Layer 8 of a small transformer language model trained on English Wikipedia (12 layers, counted from 0, width 64).
A neuron's activation on a vector x is GELU(weights . x + bias), where the dot is the dot product.
The model reads these tokens: "L" "A" " (" "1" "9" "9" "6" "-" "2" "0" "0" "5" ")" " and" " profess" "or" " of" " econom" "ics" " at" " the" " University" " of" " Mary" "land" " (" "2" "0" "0" "5" "–" "2"

The vector x that enters this layer's MLP at each token. A number n stands for n times 0.007.
0 "L": -35 -228 -240 -260 -45 -118 -61 31 156 252 -51 3 95 -112 -112 262 29 -44 -33 -23 -73 87 -160 -119 160 -80 -40 -119 137 -3 -60 252 -181 56 37 -51 -75 94 -181 161 88 -68 -11 -25 352 -220 139 -101 87 22 -226 14 135 -11 66 -113 -144 193 -20 202 2 60 26 142
1 "A": 11 -231 -243 -163 -70 -141 -102 -24 236 256 20 11 1 -67 -70 264 27 -58 -24 48 -46 76 -219 -88 193 -84 -49 -86 109 -27 -182 238 -197 1 44 -29 -12 21 -87 65 57 -40 11 -59 310 -149 177 -119 86 -3 -295 25 195 61 128 -8 -199 200 -39 163 12 -35 -11 100
2 " (": 56 -24 -225 -199 16 -58 2 -17 73 147 -267 21 -124 -61 67 228 -7 24 14 73 26 -9 -181 -199 23 -62 47 -71 156 -100 -93 -14 19 33 87 -76 -99 145 7 4 36 -62 110 109 194 -131 173 76 21 131 -156 118 319 107 10 -92 -401 53 -49 135 -168 -102 -46 99
3 "1": -13 -133 -121 -177 -55 50 10 -49 -64 52 -137 -114 84 -176 150 207 -76 -169 102 3 91 80 -270 -115 16 -34 -37 -2 2 -183 -38 20 -47 35 310 -167 91 276 239 19 -108 -45 59 108 238 -161 51 72 17 -4 -322 120 149 135 134 -74 -230 -41 157 172 -224 -220 53 165
4 "9": -119 -316 -80 -122 -51 75 -147 -139 36 -34 -48 104 77 -17 27 196 24 -146 49 -28 67 94 -381 -35 -92 54 -24 -55 89 -215 -24 231 -44 74 107 -54 39 223 339 -22 23 -117 129 152 84 -134 127 47 55 -86 -253 73 126 334 40 -255 -202 24 104 120 -206 -125 -69 114
5 "9": -84 -270 -118 -108 -9 -3 -22 -190 -1 -104 -13 103 47 66 -42 209 -14 -60 102 -23 54 178 -379 102 -55 -32 -129 -88 229 -38 -99 247 -81 179 -9 -77 -61 196 388 -50 123 -43 142 170 164 -98 102 43 125 -147 -258 10 16 235 -32 -206 -152 110 35 102 -128 -217 -192 -20
6 "6": -193 -211 -293 -99 98 104 29 -231 -87 87 64 122 -102 125 7 179 -122 8 34 218 43 -46 -327 -54 -66 38 -8 -87 180 -18 -201 108 -117 200 -133 -8 -34 220 101 51 55 -29 195 80 267 -20 132 -51 168 -2 -210 7 -39 123 118 -125 -180 142 112 94 -46 -232 -180 -90
7 "-": 91 -156 -257 -17 -47 120 11 -2 -255 178 -79 -31 -47 111 60 89 -93 14 9 136 -88 -42 -249 -93 46 24 -55 -90 219 162 -117 -112 -86 99 -36 8 -99 251 98 142 -37 -167 75 107 207 -7 38 50 -36 -4 -195 1 170 209 195 -174 -279 9 30 209 -102 -170 -18 -43
8 "2": 73 -63 -58 -95 -6 -13 -95 -175 -172 203 -131 -96 86 -116 145 163 -61 -89 61 116 80 88 -264 -75 -28 87 -54 43 250 60 -99 25 21 -79 149 -154 11 210 185 21 -118 -52 199 -46 222 -86 -171 -19 54 1 -259 -2 24 62 228 -83 -330 32 161 188 -231 -202 143 73
9 "0": 3 -369 -20 -93 -41 99 -160 -207 2 100 42 116 60 -100 90 69 -60 -29 47 -57 -25 184 -243 -28 44 168 -51 8 55 -50 -86 268 -34 54 17 -14 -94 207 329 -6 -122 -141 110 64 -23 -178 8 -31 50 -43 -150 56 195 270 172 -231 -287 -80 67 149 -267 -166 32 201
10 "0": -56 -347 -153 -77 -3 21 -81 -330 28 106 30 104 -45 78 -39 187 -41 -111 113 -20 -47 278 -245 122 -23 138 -211 -81 155 -34 -80 271 -124 115 82 -12 -112 144 311 14 12 -77 117 230 65 -126 52 47 105 -67 -181 22 69 188 56 -297 -152 75 24 124 -175 -286 -128 67
11 "5": -156 -234 -288 -127 82 64 -49 -274 -17 206 45 172 -117 149 -56 227 -12 -21 44 228 -41 -19 -196 -77 20 160 -116 -39 157 -62 -164 94 -196 246 -73 60 33 136 12 111 -3 -24 190 39 136 -116 21 -88 95 67 -235 54 -41 80 189 -198 -261 31 87 139 -28 -159 4 -7
12 ")": 25 -74 -367 -88 20 47 -51 -219 4 144 -2 41 17 164 -37 195 51 -120 -23 96 -40 161 -106 -125 41 -49 -114 -64 60 -32 -145 96 -157 191 109 57 25 23 -251 206 -40 -74 61 35 279 -18 56 -120 49 -22 -128 134 214 90 64 -82 -309 -10 -16 -9 -138 102 -65 194
13 " and": 56 101 -313 -108 49 22 31 1 128 72 -241 -32 -25 8 -13 122 25 -32 61 82 41 -48 -156 -138 -16 -37 69 -142 152 -39 -16 63 -75 38 50 -75 29 -73 -60 103 56 72 98 27 89 -64 24 47 122 -10 -91 -23 250 84 245 -184 -477 63 -50 131 -189 -38 -119 166
14 " profess": -123 135 -253 -51 -296 28 176 24 55 40 -250 69 209 -10 62 18 -61 19 89 27 -81 29 -207 -40 -121 1 83 -167 96 -157 51 207 2 111 200 15 -33 162 -143 -12 -15 41 14 10 13 -219 144 147 188 -83 -282 102 286 18 8 -19 -217 102 -81 37 -64 -237 -62 90
15 "or": -154 -6 -372 -27 15 179 220 22 175 141 -137 -59 205 7 127 56 -22 -120 20 234 26 75 -319 -80 -57 -84 45 -47 260 8 -143 7 104 170 -76 -133 -10 127 -100 -101 15 58 26 -132 100 8 85 70 62 -233 -194 59 124 96 116 -35 -261 -30 8 -15 -103 -32 -115 35
16 " of": 126 -26 -390 38 74 7 94 17 180 181 -182 -63 98 -147 149 241 15 -2 -10 -15 126 -166 -315 -23 -43 -28 144 -154 133 -63 17 244 -97 112 -106 -181 97 72 -47 -38 -27 91 39 6 79 -122 -53 81 -10 -121 -215 45 189 216 169 -139 -230 62 -27 -44 -148 -59 -35 62
17 " econom": -205 79 -273 -21 -161 134 2 33 -15 206 -217 24 138 -157 199 -36 -117 140 17 162 -2 156 -99 70 -113 30 -80 -5 124 -33 6 121 61 108 -2 -10 -61 156 -20 -70 -50 153 -87 -121 1 -22 149 135 73 -122 -144 8 305 -47 163 -192 -317 76 -126 -15 -82 -154 -120 117
18 "ics": -243 -116 -415 -14 31 106 127 -137 90 253 -176 -39 145 -45 24 227 -79 -2 -31 89 25 -1 -188 -66 -34 39 74 19 96 66 -125 50 -102 132 108 -62 75 -10 -182 -59 -14 31 -90 -94 252 11 44 77 150 -86 -77 63 181 111 176 -111 -378 119 7 45 -85 -75 -39 72
19 " at": 135 67 -326 19 -6 31 -75 -60 161 225 -242 11 207 -34 63 197 62 -8 -16 -6 191 -124 -180 -103 42 -115 104 -130 69 -130 -108 163 -76 133 23 -147 -77 45 -52 -84 43 2 -43 -32 119 -122 66 112 -8 61 -166 -39 189 162 158 -74 -327 68 -21 89 -182 -2 -189 129
20 " the": -72 29 -253 -93 -15 44 -25 90 195 118 -262 -76 31 -47 -9 215 24 22 104 -15 90 -70 -151 -25 -53 -15 -23 -191 141 -128 8 44 -38 -9 -80 -137 -51 123 9 36 119 -49 52 48 206 -74 139 66 58 26 -92 117 320 29 173 -59 -435 -2 -37 20 -271 -115 13 114
21 " University": -169 -11 -354 -107 -116 -49 80 11 87 167 -146 -117 305 -62 108 197 -72 74 189 18 209 64 -74 -50 -63 -16 -65 -82 18 -81 -73 22 -189 214 30 -24 -114 149 -32 -80 12 -37 -88 -107 244 -123 -44 73 79 -13 -147 108 208 116 206 -246 -306 161 18 108 45 -115 -108 60
22 " of": 78 -49 -233 -90 153 -13 44 6 157 189 -175 -17 110 -146 112 257 -45 -55 11 -129 172 -139 -237 48 -180 52 53 -227 144 -62 110 272 -98 89 14 -189 -109 246 -36 -80 41 -31 -97 45 251 -98 -94 71 -75 -17 -188 52 14 139 270 -164 -255 94 -100 86 -54 97 -210 143
23 " Mary": -163 -96 -354 -229 -99 -103 58 50 138 193 -132 -52 302 9 -3 24 -8 25 207 21 101 32 -101 -121 -171 27 -134 -109 28 -145 -85 30 -49 88 150 -55 -161 196 -92 -155 111 -60 -92 9 59 -89 34 104 173 -85 -118 146 33 142 291 -86 -117 246 -11 116 22 -80 -167 273
24 "land": -271 -191 -423 -199 -11 89 95 -33 163 171 14 63 157 21 115 179 -106 103 106 150 140 -33 -171 -73 47 72 -115 -155 71 -123 -56 102 -156 167 -81 -63 -56 60 -134 -41 50 -14 -144 21 141 -126 -40 3 171 75 -81 94 -2 132 252 -96 -212 170 -156 90 -13 -4 -128 173
25 " (": -42 52 -144 -175 -52 -97 140 -4 3 273 -120 5 -17 0 76 104 -3 138 -93 31 20 -24 -154 -229 -17 -35 3 -69 94 -41 -74 -84 -148 150 -37 -85 -44 149 131 37 -73 -119 37 12 110 -215 111 94 64 188 -243 179 285 179 15 -43 -381 14 -25 148 -42 44 -225 96
26 "2": -66 -61 -60 -96 -70 47 -99 -156 -163 138 -108 -168 114 -61 228 216 -49 -184 107 100 143 108 -253 -138 13 -69 38 -74 72 -101 -113 48 -75 -35 178 -119 35 206 259 -64 -99 -11 166 -28 243 -116 -142 76 136 -69 -187 126 109 20 231 -17 -326 102 79 201 -210 -83 -60 94
27 "0": -128 -276 -61 -25 -127 152 -94 -126 -40 39 29 26 111 -97 137 26 -99 -88 74 -86 105 122 -299 -84 77 53 43 -3 10 -63 -54 253 -121 42 -4 59 -64 166 305 34 -89 -118 104 56 2 -211 -24 54 159 -74 -60 171 200 243 252 -163 -318 -44 -8 141 -277 -98 -181 206
28 "0": -121 -264 -48 7 -15 -7 -21 -292 -23 4 -53 12 55 -8 -86 240 -126 -27 99 14 80 234 -302 71 -19 6 -127 -169 163 -13 -63 174 -180 62 68 -55 -44 131 433 0 43 -80 22 233 135 -205 32 118 158 -161 -130 44 58 256 107 -262 -58 82 -33 158 -226 -154 -281 85
29 "5": -262 -106 -253 -79 109 65 85 -239 -105 52 74 46 -73 184 9 233 -183 61 15 193 61 -120 -338 -109 7 50 -74 -141 129 -123 -110 94 -188 53 -173 97 0 189 120 49 47 6 176 104 217 -117 39 -36 200 16 -102 48 -8 117 246 -66 -173 129 97 176 -94 -125 -246 -79
30 "–": 43 -59 -94 48 -81 34 102 -40 -252 97 -92 -20 47 128 -42 155 -198 58 45 78 102 -95 -318 -128 78 -37 -34 -60 181 115 -126 -68 -82 58 -1 -14 -80 187 91 57 -48 -33 8 45 117 -97 -50 12 110 -73 -64 79 107 121 211 -51 -463 56 88 362 -106 -56 -96 -22
31 "2": -12 -81 81 23 -146 -17 -121 -210 -209 173 -140 -107 158 -134 32 146 -131 -46 101 75 191 31 -294 -102 76 4 -43 -25 255 94 6 55 -68 -114 107 -47 61 176 203 0 -174 -29 112 -147 163 -102 -186 -66 163 -82 -135 117 -25 144 298 39 -291 25 79 200 -247 8 41 59

Each question shows the input weights of one neuron of the MLP. A number n stands for n times 0.0028.

n223 (bias -0.101): 373 -214 13 7 15 113 -178 -154 19 -130 80 -278 72 54 -224 -56 41 15 193 18 -55 56 157 144 -253 139 -75 -144 173 105 -275 -77 7 -167 11 -117 23 6 -49 161 -70 -126 -82 41 -37 -13 -28 -23 44 102 -92 -5 -8 -80 -291 65 230 54 -157 115 75 97 13 -52
On which token does it fire most, and how strongly? 10 "0", at about 0.51

n274 (bias -0.118): 317 54 27 185 -29 -4 -5 152 -246 122 94 29 -88 18 97 -22 -39 -201 31 12 -49 75 159 83 106 -314 90 191 -158 119 -164 -47 28 22 49 -137 -249 -62 14 127 -166 -75 -142 -14 -58 -20 -176 -172 -133 -75 17 38 -65 83 61 50 -150 158 -50 103 -123 -3 -114 15
On which two tokens does it fire most, strongest first? 30 "–", 7 "-"

n321 (bias -0.100): 111 -7 -28 -204 59 -97 217 20 17 -335 -73 158 11 -133 188 29 -88 82 121 41 -119 -5 314 -3 198 192 39 33 -192 228 161 -18 161 -26 92 -73 81 145 87 -45 -36 35 197 -140 38 119 152 38 -30 -66 12 -250 -250 -198 76 -19 -360 -33 -20 146 -109 42 32 -59
On which three tokens does it fire most, strongest first? 8 "2", 13 " and", 3 "1"

n218 (bias -0.184): 91 274 137 90 -145 2 233 148 -39 -187 12 133 -65 302 57 -104 -135 78 -21 58 -23 -134 186 -180 53 71 60 -16 42 26 63 -32 203 -243 -200 22 138 -91 90 -43 -5 65 69 152 21 -109 -111 286 -80 -73 -294 31 -133 -2 10 198 -244 112 -197 28 -108 20 55 23
On which token does it fire most, and how strongly? 30 "–", at about 2

n225 (bias -0.153): 79 104 -69 -299 -49 -76 98 -136 174 -101 -21 -6 19 23 221 -65 -160 16 129 4 -18 -86 8 -133 -6 41 -76 74 -102 -141 -198 39 138 46 -3 -89 -45 -57 129 -6 9 -182 116 -30 -108 169 -257 -210 -330 20 -120 159 -231 -55 -116 -40 76 -98 -99 5 35 -140 -3 -120
On which two tokens does it fire most, strongest first? 8 "2", 3 "1"

n137 (bias -0.181): 42 37 -1 -60 75 206 35 -190 -25 168 101 -101 68 -178 145 -118 24 -132 292 -88 -206 90 11 160 92 -268 -219 -93 -139 -34 125 -89 -15 -23 -40 142 -1 -39 81 80 -41 159 108 -48 -315 9 29 84 6 -160 14 -12 34 -211 240 355 -17 -1 6 -30 -46 180 -36 -225
On which three tokens does it fire most, strongest first? 26 "2", 17 " econom", 31 "2"

n58 (bias -0.181): 156 71 6 -76 -133 21 -64 119 -152 155 107 -139 29 -85 27 -143 -194 -324 133 -97 -332 -70 -178 90 -40 77 63 18 107 -125 129 -162 158 68 104 28 104 133 -50 -138 31 38 -9 -59 52 -31 172 86 -280 -97 67 -80 -89 9 108 -3 80 -259 14 -78 69 -36 -53 -61
On which token does it fire most? 3 "1"

n167 (bias -0.182): 172 -170 101 -52 90 -59 -170 -52 24 -88 -36 -46 35 84 -51 93 -2 -2 -153 -48 15 100 250 -105 103 133 116 354 -11 -63 31 23 98 -60 -4 -66 138 -107 82 1 -51 10 -80 -107 42 10 0 -73 -214 -8 -21 17 187 242 -114 -41 100 269 -56 171 -170 -77 -21 -157
On which two tokens does it fire most, strongest first? 9 "0", 4 "9"

n150 (bias -0.206): -56 68 40 -175 148 235 278 276 -108 174 -17 221 -131 -201 -125 -124 -112 5 85 -57 -7 -39 -42 12 44 51 172 133 -153 -46 -30 -119 -70 51 -367 -51 153 47 -4 117 -128 82 -128 81 -185 42 -36 98 44 -61 -144 64 55 -41 74 -18 317 -115 124 -11 -225 -152 -22 -200
On which token does it fire most? 16 " of"

n343 (bias -0.241): 13 14 -42 126 90 239 23 303 -140 -77 167 -279 -114 -79 52 72 -79 29 -10 67 39 -56 -136 44 41 83 207 58 126 -28 46 -94 164 35 96 -15 10 223 -136 -179 -62 -158 -231 -96 -180 -153 -5 43 66 50 91 148 -188 260 84 -283 8 43 -27 -9 107 339 30 -41
On which token does it fire most, and how strongly? 22 " of", at about 3.2

n173 (bias -0.260): -120 -45 160 132 -86 26 48 -95 -32 -64 23 53 -36 -67 90 -77 -59 137 -32 -24 175 47 -123 72 -155 5 319 109 206 168 -15 33 -3 -183 159 -8 17 68 90 -179 -75 -69 249 -221 -53 -50 -379 25 127 -53 -181 -155 -103 62 -126 -7 45 156 -168 -77 24 66 125 -9
On which two tokens does it fire most, strongest first? 31 "2", 8 "2"

n155 (bias -0.189): -77 -44 87 -16 -44 161 79 36 118 253 33 199 -75 -88 182 -322 267 -17 -90 98 28 94 115 -180 -79 50 0 -136 -20 97 246 67 54 -113 87 123 -36 198 6 -195 154 -19 43 -73 90 28 -5 -70 -58 -41 98 -111 -54 -290 9 82 27 -25 135 -33 136 111 -323 17
On which two tokens does it fire most, strongest first? 17 " econom", 23 " Mary"

n166 (bias -0.282): -46 98 84 152 -38 -128 116 55 121 -93 -8 -56 -133 -11 10 -214 205 -93 149 -106 142 41 53 61 -56 -90 -41 24 -90 -225 135 92 -127 -65 137 -165 252 -58 207 190 -168 83 148 146 85 68 158 -40 -182 156 -168 -136 -118 -212 22 25 -87 29 2 137 89 178 24 21
On which token does it fire most, and how strongly? 3 "1", at about 1.7

n294 (bias -0.035): -143 107 -107 -5 209 30 -29 -93 7 -74 191 37 -88 -118 -334 -77 -155 69 -97 -144 -145 39 109 -26 48 -30 55 13 -45 210 -106 116 -60 -139 63 -261 -144 -15 104 -145 -87 -39 -396 -37 122 147 3 -155 -67 130 48 -40 101 -309 -65 -6 -105 -81 -44 32 24 -118 -64 -37
On which three tokens does it fire most, strongest first? 18 "ics", 0 "L", 1 "A"

n322 (bias -0.267): 163 -108 91 126 -73 -19 -117 315 98 -151 47 65 46 -155 96 197 29 -247 143 243 -81 229 178 42 -175 -224 -57 -87 -138 209 -87 -121 -12 114 -195 6 -7 -44 331 -68 9 145 111 110 -115 -3 61 -34 78 134 -13 -57 -82 121 -43 168 162 153 4 -56 -89 -49 -150 56
On which three tokens does it fire most, strongest first? 5 "9", 28 "0", 10 "0"

n279 (bias -0.030): -92 -24 11 65 204 -156 20 -199 -204 132 31 125 95 60 -28 -125 -82 -12 -150 -3 -66 20 56 -59 -113 33 -2 121 -115 53 132 -53 66 -28 -201 75 -284 45 -170 7 -24 231 62 -51 -52 -67 -67 78 -125 77 -135 135 -40 45 16 -158 -53 79 -31 -108 -3 142 237 -26
On which two tokens does it fire most, strongest first? 11 "5", 17 " econom"

n318 (bias -0.130): 28 87 -156 -69 -51 97 86 295 -47 -75 97 71 70 196 183 118 -69 73 121 185 167 131 218 5 126 76 65 -43 104 130 5 -102 110 -16 131 -122 -14 171 53 -123 150 -34 -55 41 -67 -11 24 6 93 168 -114 -102 -176 49 -15 37 45 -69 -90 58 -115 6 123 -32
On which token does it fire most? 24 "land"

n254 (bias -0.349): -119 164 35 112 83 62 219 -14 -68 -14 -110 -43 34 -35 -318 14 -50 7 2 281 177 139 195 -77 -20 61 276 206 100 73 -134 -189 -74 27 88 -93 280 81 3 -32 23 -49 40 270 -17 128 129 256 -13 -72 240 -55 -267 122 77 -140 28 -51 66 -72 25 278 -166 -146
On which token does it fire most? 18 "ics"

n373 (bias -0.001): 8 13 -111 30 -3 29 -129 -15 -32 -396 -275 28 -19 68 -5 -9 -81 49 -60 -15 -66 -58 35 -101 -36 -38 115 155 79 -85 10 -168 134 197 12 -164 -47 -10 -86 -24 36 -60 95 -11 72 -95 -47 -170 184 106 123 -183 -239 71 15 6 7 58 70 208 -42 -111 153 -229
On which token does it fire most? 6 "6"

n313 (bias -0.256): -159 113 -212 -167 143 -220 58 246 -30 -19 -15 -96 41 15 196 -193 122 -200 -119 -162 130 62 153 126 220 191 -129 -67 -86 60 -13 -19 -24 -97 11 84 -311 54 191 -114 48 137 69 -33 97 205 100 98 -71 326 -160 -96 -282 -46 -173 162 -184 -21 253 11 12 167 56 -119
On which token does it fire most? 25 " ("

n187 (bias -0.268): -78 42 162 -133 -30 -79 117 -173 14 147 58 178 -46 226 -10 45 -61 223 -45 51 72 -37 -64 -370 -173 -207 -232 -124 -161 54 100 -122 217 27 -27 -18 204 143 11 111 59 20 34 -59 121 209 30 -141 -70 -89 248 -82 -67 8 -25 -60 68 -92 -10 -51 8 108 -161 -224
On which two tokens does it fire most, strongest first? 29 "5", 6 "6"

n62 (bias -0.038): 74 102 65 57 100 34 -17 16 195 -117 -138 102 29 -29 -44 93 -51 17 -116 -153 -79 213 -192 -56 337 5 -60 -101 38 -6 30 101 67 50 55 -98 58 -53 175 -75 -12 226 86 163 205 2 19 -150 -178 59 15 -55 -414 -2 -23 70 -23 -105 -90 -44 0 87 -94 -172
On which token does it fire most, and how strongly? 5 "9", at about 3.3

n292 (bias -0.193): -41 137 -150 -82 188 70 161 -178 66 90 123 161 102 -88 -49 47 61 39 -188 -86 34 -103 -67 -124 -147 132 -230 95 -260 -50 183 -45 -66 -18 122 71 17 -148 76 266 -61 -304 180 -32 57 101 -105 67 70 26 25 -70 47 -125 -81 21 96 -171 -56 82 193 -171 16 43
On which three tokens does it fire most, strongest first? 11 "5", 12 ")", 29 "5"

n68 (bias -0.271): -82 -265 117 165 249 -63 133 -80 93 -184 95 34 -83 71 60 82 -36 -8 117 200 -7 33 89 -34 24 -129 12 147 13 106 50 -84 -135 157 24 -62 130 -105 52 149 -100 -8 191 69 -25 130 138 258 -34 183 -242 -42 236 24 -150 -253 329 198 71 176 129 132 57 -219
On which token does it fire most? 6 "6"

n42 (bias -0.236): -23 41 -72 101 7 -198 -92 344 -22 -2 -146 98 242 -18 43 38 138 -181 55 -130 -25 56 -15 -95 -68 -32 75 189 -89 -63 146 -169 -164 94 -45 52 -292 118 116 -12 2 132 -173 -10 -146 -99 -111 -79 -120 35 -101 -128 -51 -112 -87 27 -245 -190 -258 -166 125 33 -94 -190
On which token does it fire most? 21 " University"

n315 (bias -0.241): -61 -18 1 181 -239 175 -129 -15 -95 -84 9 -49 19 -141 -230 170 -34 -140 -57 23 203 -87 -87 206 88 -27 -116 123 1 -38 -147 -165 -140 93 -84 38 225 68 -227 -25 5 64 4 25 -79 138 146 44 -40 -25 -29 -116 -64 59 -295 -119 188 26 -68 69 -90 93 -84 -217
On which three tokens does it fire most, strongest first? 5 "9", 6 "6", 28 "0"

n123 (bias -0.076): -6 109 -14 17 175 35 38 76 25 -73 -41 -114 -18 151 18 61 13 -191 334 -235 93 189 6 -38 120 -86 34 -37 -8 102 -179 -200 66 -19 248 46 -42 -21 -35 -267 182 -163 139 -83 35 -302 213 161 -79 15 29 -90 186 -209 -147 116 70 123 61 130 -86 195 -6 -266
On which token does it fire most, and how strongly? 2 " (", at about 2.3

n231 (bias -0.146): -101 -127 149 -101 88 93 98 155 194 139 43 102 -186 38 41 -109 -236 126 -69 -30 -77 -9 -117 -30 -77 8 -42 -209 -301 51 -46 -174 -34 -79 83 114 106 -182 79 -132 -213 -80 23 -150 -46 -71 32 34 103 35 124 -99 70 -177 55 50 86 11 -74 202 -41 -191 -28 28
On which token does it fire most, and how strongly? 29 "5", at about 0.31

n362 (bias -0.090): -23 -98 -184 -44 -95 -64 164 120 148 -4 23 288 132 -37 20 135 -51 99 1 101 -86 -54 76 20 61 -59 -15 54 100 148 10 -99 212 -28 -36 191 143 -50 196 130 131 -106 38 -116 -99 -108 -27 140 -25 85 61 220 -131 129 -39 -223 155 1 -118 55 15 -127 28 -302
On which token does it fire most? 5 "9"

n11 (bias -0.280): -94 186 -5 111 47 24 -2 134 -124 -46 118 -90 -160 38 -171 0 2 34 -172 -137 139 -29 -201 -106 176 -60 -73 -199 40 -80 122 -285 113 125 205 24 -162 -64 5 65 66 165 -50 -260 -233 107 106 169 -92 -134 -300 189 83 -102 -16 -39 139 123 -244 -175 22 170 182 -67
On which token does it fire most? 14 " profess"

n169 (bias -0.182): 354 87 263 -84 -197 119 -69 -148 -37 9 84 199 -143 2 60 164 -32 -248 -44 109 -115 111 -28 16 -48 -21 180 192 17 202 -147 106 253 -166 5 -83 243 158 -34 -315 -115 -152 1 -452 46 -172 19 -44 -148 -171 264 22 163 155 96 182 67 33 0 -8 92 -85 75 -57
On which token does it fire most, and how strongly? 31 "2", at about 3.7

n84 (bias -0.022): -67 -72 -196 -105 -67 102 -145 -36 -74 -58 -49 -8 -33 -7 221 141 75 42 -102 -106 151 -145 127 -82 190 -6 -26 149 10 -202 1 -69 112 88 -2 -119 139 114 -2 93 -206 37 -128 -42 -232 94 18 -1 -15 123 -6 -80 -348 -27 65 1 39 -31 92 -49 115 -65 44 -49
On which token does it fire most? 24 "land"

n331 (bias -0.076): 210 -74 -118 -44 -50 -26 -73 -38 68 -81 -73 174 57 99 -166 69 114 112 208 -170 -16 -167 128 -132 207 -275 157 54 218 42 138 -173 -134 -45 -219 165 -98 18 92 -188 127 -113 5 -104 -178 -308 25 -113 -6 -56 103 68 -38 -153 -4 118 110 -11 103 -40 235 -161 -19 20
On which token does it fire most, and how strongly? 0 "L", at about 0.11

n304 (bias -0.231): 90 -35 236 -34 292 -111 67 78 37 204 43 163 111 12 12 53 152 -26 64 125 2 -291 186 26 -194 119 23 125 -82 197 19 50 -136 67 -107 9 37 68 131 -170 111 -127 94 192 11 28 -238 -2 -146 99 -47 -66 136 -49 17 -87 37 221 58 -22 58 186 22 186
On which token does it fire most, and how strongly? 22 " of", at about 3.4

n134 (bias -0.091): -9 -119 -25 -140 370 146 54 179 48 -108 109 -125 -215 -19 86 -19 -82 77 -166 79 252 274 107 69 -129 -133 -119 214 -15 9 2 168 -94 -184 212 -3 18 -113 -75 -131 -128 109 -119 108 96 70 22 96 4 103 -55 66 6 36 17 -33 80 -151 -110 -9 32 13 -23 -74
On which token does it fire most, and how strongly? 3 "1", at about 0.32

n183 (bias -0.165): -34 47 11 -151 240 -72 8 -35 151 22 -92 27 -52 -127 -70 -120 -121 40 68 79 -260 -55 -77 182 75 41 87 71 25 112 -128 -147 -53 -311 25 -165 -66 -115 143 70 371 -213 160 -127 -43 -246 -47 -221 61 -172 60 87 60 -44 -122 48 84 55 -163 -266 42 -38 64 190
On which three tokens does it fire most, strongest first? 1 "A", 0 "L", 20 " the"

n219 (bias -0.106): -208 -31 106 -52 133 -20 -79 107 -37 83 211 136 99 -33 -104 -82 87 76 -19 175 53 0 86 26 111 128 -55 -138 -12 76 -157 47 15 -3 -216 -20 38 -231 71 -77 131 -162 -153 -216 -103 -186 -113 -91 -231 -220 -39 43 -17 -202 -63 -42 -191 -64 -35 -247 52 51 -126 147
On which two tokens does it fire most, strongest first? 24 "land", 17 " econom"

n71 (bias -0.311): 94 79 -110 89 125 -56 -67 81 -7 64 -76 77 144 62 42 -70 101 -133 50 -299 38 39 136 12 285 -50 61 -65 127 -136 138 68 39 -18 -91 42 113 131 17 -63 84 140 -88 17 20 89 230 3 -112 119 -170 58 -216 118 -97 259 136 12 -40 156 98 -111 125 -206
On which token does it fire most? 19 " at"

n128 (bias -0.231): -176 -55 168 282 -15 98 -151 284 132 212 -86 21 139 250 -49 90 48 128 93 -93 89 44 -80 228 43 14 50 176 -273 243 -147 63 29 245 115 199 -69 137 -128 -113 -65 37 172 119 -28 218 -38 125 -10 164 -72 22 82 86 57 13 15 58 73 13 322 163 -19 71
On which token does it fire most? 21 " University"

n204 (bias -0.246): -174 33 -72 -138 -44 -7 97 -75 -138 -378 253 -133 -41 -97 -139 143 147 -101 20 125 -72 -113 70 -123 28 125 -14 174 48 -48 -15 -244 -44 190 177 103 117 -71 -80 189 50 203 -94 8 47 -82 43 -41 112 59 3 -69 -16 90 32 -10 218 9 -92 126 217 -65 -35 27
On which two tokens does it fire most, strongest first? 11 "5", 29 "5"